Layer 5 of a small transformer language model trained on English Wikipedia (13 layers, counted from 0, width 64). Numbers have three digits each and are written without spaces.
Take only the direct path to the model's output, skipping the later layers: a vector added to the residual stream pushes a token's score in proportion to its dot product with that token's output vector.

Output vectors of the tokens that the questions are about. A number n stands for (n - 500) times 0.004.
"HC": 450377247469269487452545630533631431465504595600544493298433745295523480681450637646658412388593469758559353564554407548756634507441642363500626421463641211660390634394332572251318490569388677
"force": 657727176409469610736363415712638536519308526762472459540479600456147494333378684450595552614510349404240649380342521589514793669538552354557667577345169264641647397446500602451227442808650723
" =\n\n": 471771458376257250433169535345561560337372368520550594468186609693348449827598573297686691317071557540284262530731360584235562639327562418812412390392495368540297453771383262213469597551388265
" Institutions": 442568417504435586332376677307532740530543404769407483561500697313371458460296719576552462604181587470357369455450321543793576372563563413593643425551684492432565540261475274268293528707606587
"ifferent": 386620271583180647261379616471474634639448569652330524532395689704384492376475859702322374552340419306202207419540687357698648500396818314515585620513542279454380658615333491378371629586781541
" Metacritic": 295600529672190540742316677233534719420677251673217483188082567387655469414080723819206270615480581455361425433543500399665620321418712179639932486145643560253122704620256500053485589545434759
" Status": 678538428467607696288446580280700478538442649557426469484407491447487470479285665678428455554288494573383429554609415527549576459428484317511568414397487339358631461432497300364424545627677540
"prises": 494581131706619680643377510410447583250402537571245406293380746819428455551421802519775506897184551239317419651316295511558902298385525186611701596410564603592373318161569412292426621754513512
"ei": 525599435446367534345378521512397385594350420627374461414399626690474488326463818483388452596463614307545500496453546500485562459596375172423454530177566444490300492587523608338396777420216551
"issance": 754715366362088708358366468257783679580589367746341462399516505766433466475414452663614513975525374687289135576335669423741573556293506194596606279255848163505056549394366450167472773686353724
"ship": 924254418372639587435504599219540510475605352619459384375572730267393490481330450411564380710562461449514175321458630646504343379596445349589423310337272647633329813447714483318536620725427515
"})\n": 672347306899411462404279595421423729686371500374342390623536823500273435488329677776636526900481689290445488650614694677733480460333314276610630197208840506719232549128451444382346737524448576
"now": 686635257584455522373403459564567401330541556603603427284606654643395481700302550342646354420500475340595327469531685645628773600547469403319500541473297547339299569360431759212269548559470509
" Nominee": 668601493733536540320442730326300658500580341466247455451338588234700446382310590625490261534326476385613378465595656410559710634592644477748678717335578455291438441242319545442331601595636713
"ile": 460401330335365391352617524422709688458621648639732466464440600650432509540574515447416346573524449358520380299328456315449340341420546485322496500344256414587466284428408653478554690408262573
"ardment": 684649228610545775579320514235483489622593378721597430382532774597233471376355786596818574657582526474133239385500541448320748469660721369450782070315328206532260532500530466224405615568446578
" attempt": 563546303366326614415363417347458362719259488538317434497572516474497499526305454459575567789496506493493616519527671603445441500399404729555668325709302567462601729455470443395404544514551703
" Reference": 559333415669351726376633632306469587388269225539552416451442609308318452293500638671381193723127640572308561706377369396537668536515504247668658190383523442533424416510461286275402535448613617
" extension": 639436217446472618390561383480532451508419383500648491472517480510387497483396523569546507709377492454609374604495749441500373603397600554424735340315347534609559679541625638283516521310448609
" Discipline": 505605453378412524220644764338715573496554596735277455325306778519487464542318599659527317489240504408411299562670372433570505326562475412536703342616469330389550659301508254444285618759511626
"ously": 887082437444511683523461688339692658586422605686334460609110371663490468620392547574411213633440385691396319428355477662530907603377665347749484569265602278583326750544491554391525805568600652
" relegation": 427749203526436716588480736193726228500191662760357422277378500651681485539389790732646453915393541473539240580500381420583715684357649568513500312343542318571257728083442844515581469570547921
"unction": 972629061708533511455616662663539616581587569725592439422482836709543480623261675645428218494360622328372261402686760459356683408383486230616565427114395398387443665495423292183590589619561494
" Allegiance": 605709445487590598385384694312585624565336567630373519509391618409306435260552675536726470544510434477342527476562680417668663433418530429674524244479392418476546681167450305203398560838570693
"iented": 757550302923481685663236932187747604405399641649185408523395564619517459212240392484500065703632754524387174430631580823847527366500694377738519467506676347553294488191365415272381416699629726
"spective": 488827135407267530451558755390684586442556449587382523227187625518686472169190290430814438761446395235134214380419893574675595408523505302688803289583649554475540429357325516172599575860523610
"from": 638677384718588380589373654508534462555330439624477386456452647662321482476303328534426543307516398492549642459611521678552621686727313345400581407418375346380304698500542540478380609555531717
" knows": 664601306504369650359213558434574504665416292777260529496482692588542492492212565546472398676517667463248576355486575835652446455392556602670449513493606416382366638657510515385426653691597587
"uments": 666431380500401676444132705319858930496358525884297461565535314405243445381506574545494175714422428419429337669490338528462456383893727295454542512249561398601167583464210376175333458592695622
"ians": 167305324350650549596355500530500631642429298714442490556456552548413509347543340511280274429284479666469703380119500672460831360626512386527500440569709353478293557478735449464490503504537509

Output weights of attention head 1. The head adds the sum of these rows, row i times number i of z. A number n stands for (n - 500) times 0.0063.
o0: 288548466314415488356586313538569539514613386639566838480359339605399633457731423541613351385579346436662417551546404629487657759492572380506303362280446304572530537619435525468584599403468514
o1: 481612210551547510442205355510661543513635665294520452648475332610420374510526322627461420662519496374557553410597661584526710453585428648433209189619293692511281442757581566387632587450517572
o2: 348745677880311507517525587433314324022604403462708217595348523597298450436570577362560442382704586437489467481590609344600418750401320442344032699404376746363773497332645636546278539482319536
o3: 643599559533398566580256386559740634372573429644559594395473633481228214410675282576444660370205423634313555427333188635323525488483584368653394514483635456503482296508314347316566330662411481
o4: 478469542461685461616643502411700379348571426410323416573507523524680489586486555560435445357332493537600466344408540596489453367580290364527406530565450470461359516415780383683575485673278588
o5: 439552490513413318589510475548352485360422428470483296356263122500418531574655451273588521539315409589473409747593510559610855676512448578550253515506512583443462472652602622548621642371612453
o6: 487360557275365519516571502514481586422609437402632595422362432509603547475436485607447429466425442660545715615494405439587738525414224536589586713405604655595650717520573630410422329473559391
o7: 651462591549277409550173560573536331622421565495559513496585734403481323490426541154341659496461679380434315613798639856349650549436270688302281560307570415549453443482557261398535376682440386
o8: 332469430675454399549691537218440644282497604685534860513454492530472410616458679537630446472401552655534340598653312463756279603298644619431487427381662647646509436623563546386311481268389791
o9: 530353655371486399440605581519351379477357486621542492558519551760406498502509561427360312580482445470542463534325310376760537422365366277362541547510402523638546453598456708441327413478606390
o10: 368523630531614439473572452505664573548430526494672707485541535296459394539743625303317240632470314524709164346316444450774683455624599522471486493457629527750497367590312521451516363462416519
o11: 288544630507537395665545662637428426488440470550403512418294559303364529543666699498545255217633442414836693489628532566450408519555593447618638564307566531257403528464383734481521698501672504
o12: 678560455496792436438522527379301496366586494390493495458793423599571700453518567462558588465550584434294508648587447521640419461518491533576719607517428672363432542393635500669230546653490440
o13: 501455524388493448522364645478239710373542394493460517446437744693448475643567368524590399545385317608499596516644320400684504556532383604618717699639530665452530555357544340657456418428495454
o14: 441362413444568279188546335517709478541606664443386406415756594560700567701601369548588572423239472500618383621390558651440554420664597501506571543494421447636493478512447638358219217348477232
o15: 501417592270721643490753356507557474346422527465646696431413335490442522357638633683721475441581483632294547422473390515589634671506704479527480567518617417533650381579507431464514434341399398
o16: 565626409623623498559719562422580616528584607629420412375509509713625474203443647629527592528510560564489490422838615359386447523588616607502667855383495570508683621525398541599309624587539449
o17: 571369799400380474698657677443472588520675613622168571577396671522511501238245606551498354381366514368525675651584615378487404189586631444477422278358529486484409410517550488640451623432425573
o18: 386508617449544295561356500513543494445364623515262428595609452520346483502394456583651569471707540346459443465504482662410471519343518501536427461447691668414701508573476340579266587623383517
o19: 642523287452489514554569495446376429347317567457421340540620192512325516315401387646589449576226719451537556543614365315376521732331567429490261558667220740438464261323441491426604514557523536
o20: 523696552713323434406775443606230589614345446181634664436439423360412526252603508550456508441491337442328560425527535630368540520593423637652310895436472536544304543572336645464580582446499614
o21: 568373423518399400690429561440648596421482348423502552632483337713638351569413247474618641557449673370461393354596595521453506473481465434722418547529517398634383639584331598459800352603540439
o22: 579407302271392538472537611486324568454601469556428465724497429487493534588437527509675444508539429555439500494447525429538549410348337584440513287487429680553523756485454601406633459491434464
o23: 632878229605744603206325242420495491646564534607617389467452448494642483439491297480529453614263444388434464477384688399399525375452506509544497576293378575352362464261373579533506610636561700
o24: 347755262564412296424650565519440557499538357332498370609286666304380584258387442578571676567532384429478337269518805637236479735534457648579815502363403390474483502502425458513844609638396763
o25: 421457376499561368448342504530405514423610379431384627458513674551594407760782517545478433724502652347638717507543667660395503767522378674557599582437671471483470599566580618418471380481600514
o26: 493503522350657376677476489530586627200518648373551548646588435449561581442333514527588636607287517320474499697309407589400650493563401594448647641800655715555515507418489409669453302587590492
o27: 609519661480577384401471386559637875506565397369204320313584439572540388552451536384511627533481530529692284489649452531450570636478640564531675398313553447392545450416515451434487421621399644
o28: 382422510404486430504642487335507683484516536286769515396403523355639344538641585472609532503530605384605672360527234763538513546655507556349498459325717514362377251537297504447623199429269417
o29: 635500434433465380288530195807388549412632567543406483424473466779461447571374430700294429345736356388662551383518689656269606420424399499463361556574556386368299432668625508616527444585585523
o30: 623276439267465603534618400431396527513375543481496470400625757437565663693428501496548572647505482786531667714371564577588629568395394373379457530425484629489496533524571529306790678496436498
o31: 844384445505631536352284404380409570334431511575520248427556568599572287363575473401583484472378435482653750580654262381376579648770106390418438450472346228418324462493485391380539710617492282

Each question shows a token from some text and the vector z that the head gathered there. A number n stands for (n - 500) times 0.0056.

" as": 611562456487404368503527690566601456509506523498648422322586335364508545495431480590504347568440
Pushed down most: "from"

".": 558547529464570484652443526479546393443436429418441554579558448320486403556615470415514531551521
Pushed down most: "iented"

" John": 499531601472510420620655583612528609724490428486482442520480413506444457562502503698382326575553
Pushed up most: "})\n"

" M": 417519553548434477597597552570504633652437433522544526515478427549495453419498414618308369544569
Pushed up most: "iented"

" T": 447536444503543545496533525576493492685583340428482404627608479515483420487459506681275281556701
Pushed up most: "prises"

" to": 578499301564428474500497688498300452435479463562582487538592464552453442423431405553407429736563
Which two tokens does it push up most, strongest first? "issance", "ously"

"inate": 632482467490499378581513625484554583513461583509498488473547441364499513522503396607436373552604
Pushed down most: "spective"

" Engineering": 506522591509451368550601548652552577596488484564539526462514478448507534412444519600412408542505
Pushed up most: " Institutions"

" and": 303505627317496496672722498574519698596488497496453558395461510577498528545518483649200368489638
Pushed up most: " Nominee"

"els": 578502467458564356650544580574580483534501486493515518476627404423534441556408529561401330520701
Pushed down most: " knows"

" O": 467526526468438377490618561568522560566564476533539451512493441447452513461434464560413493577513
Pushed down most: "ians"

" career": 564528416520492433575566551588519534483485454498521466494568421507519498524471439546398463561621
Pushed up most: "issance"

" of": 523513364606352430624486861496567582568449474353628483382400408508435415357417322572406449588496
Which two tokens does it push up most, strongest first? " Metacritic", "HC"

".\n\n": 674492421556527436682460441370586514562416460421442388616597365474417381582553365407470530605572
Pushed up most: "ians"

" a": 558522447503366394479520630558556545487501550556541391480516411397450479497495430523361457544570
Pushed down most: "spective"

" helped": 536482446431444443571566534482449596529551547451545556420533362337376479617502371592359464422672
Which two tokens does it push up most, strongest first? " Discipline", " Nominee"

"193": 531613433404474609507343540514431381509519464512540600465447516548471380566481454467546482442399
Pushed up most: " Metacritic"

" on": 494579574550399257435670592602616560629541334641684501445457435432465523372372538603430477538366
Pushed up most: "iented"

" year": 588516421425467400522562578496520551445555433538512467532604393482508521534419494523472409619558
Pushed up most: " relegation"

"ulating": 610555484417404480566598622643455516520488456600453572433629482370560437545512394539316380545594
Which two tokens does it push up most, strongest first? " Reference", " extension"

" ": 547565455451538590518472492452445441504541442588528546473456463532510489655546475411525557458474
Pushed down most: "uments"

"The": 522488470599462418562478475463582587524554485459486410574573373518434527529445387577377578626522
Which two tokens does it push up most, strongest first? "issance", "unction"

" first": 547549446591462413514581461607487573503524507524448424571588513483483495450496438554336566574541
Pushed up most: "force"

" –": 538556529439488441611652491620582528571499430564468471399446391431525494601440528631443357569645
Pushed up most: "ship"

"==": 703504410563536442693484416390598514542429446402412388628608376466412355578561335378510542606571
Pushed up most: "ians"

"air": 464509554446526465601585527615552566603478427494476486500481475470508465489502502579318375533642
Pushed down most: "spective"

" would": 497464431486552405527608494498532544515580441510433496488514437382398476555438477511375454548561
Pushed up most: " Discipline"

" also": 566503437535464412579528439421487512524485543468413468469539397397433473498524419479421502551506
Pushed up most: "ians"

" D": 508569524506502472586546521607512525612494382478585425608536461499517435478453507590345369593659
Pushed up most: "prises"

" New": 501531535506470453594568547579484546560496410535533477510524490424462417494498410536334451564589
Pushed down most: "spective"

" the": 534567432556478466527547462544442545530536508534460464545546499512438454509522389497381613579490
Pushed up most: " knows"

",": 425516575397556449637659620611502568632442449455467571429576530546432467522573480650382409562594
Pushed up most: "})\n"

" be": 517515410461447383490622489453508588491513514522516469479539407374375507535448447552354498517534
Pushed up most: "ardment"

"n": 467541517434530562575452468534461481647405435413435410623560512516484466434531574652221243525686
Pushed up most: "prises"

" then": 520565458430504484737566459500391540610468425441457537494581364437496454585500496532316424493639
Pushed up most: " attempt"

" highlighted": 540486474518439514530502566553453497469531439520553449463629485353422499515434356510385535528574
Pushed up most: " Reference"

" his": 516590442575415427539564479607566601459525524590498451547544523605386523546504374554312596566602
Pushed down most: " Institutions"

" US": 518578425627457448500588433552448549499511433509508397598530540531443461449508391515350582639513
Pushed up most: " knows"

" |": 451504530638429532564504342433571506491384467505513386539451478436366528535561402463417569605511
Pushed down most: " Discipline"

"'Brien": 464626550433513510687565492504422559667524387457484438601540435589530428529468532604313341557742
Pushed down most: "ile"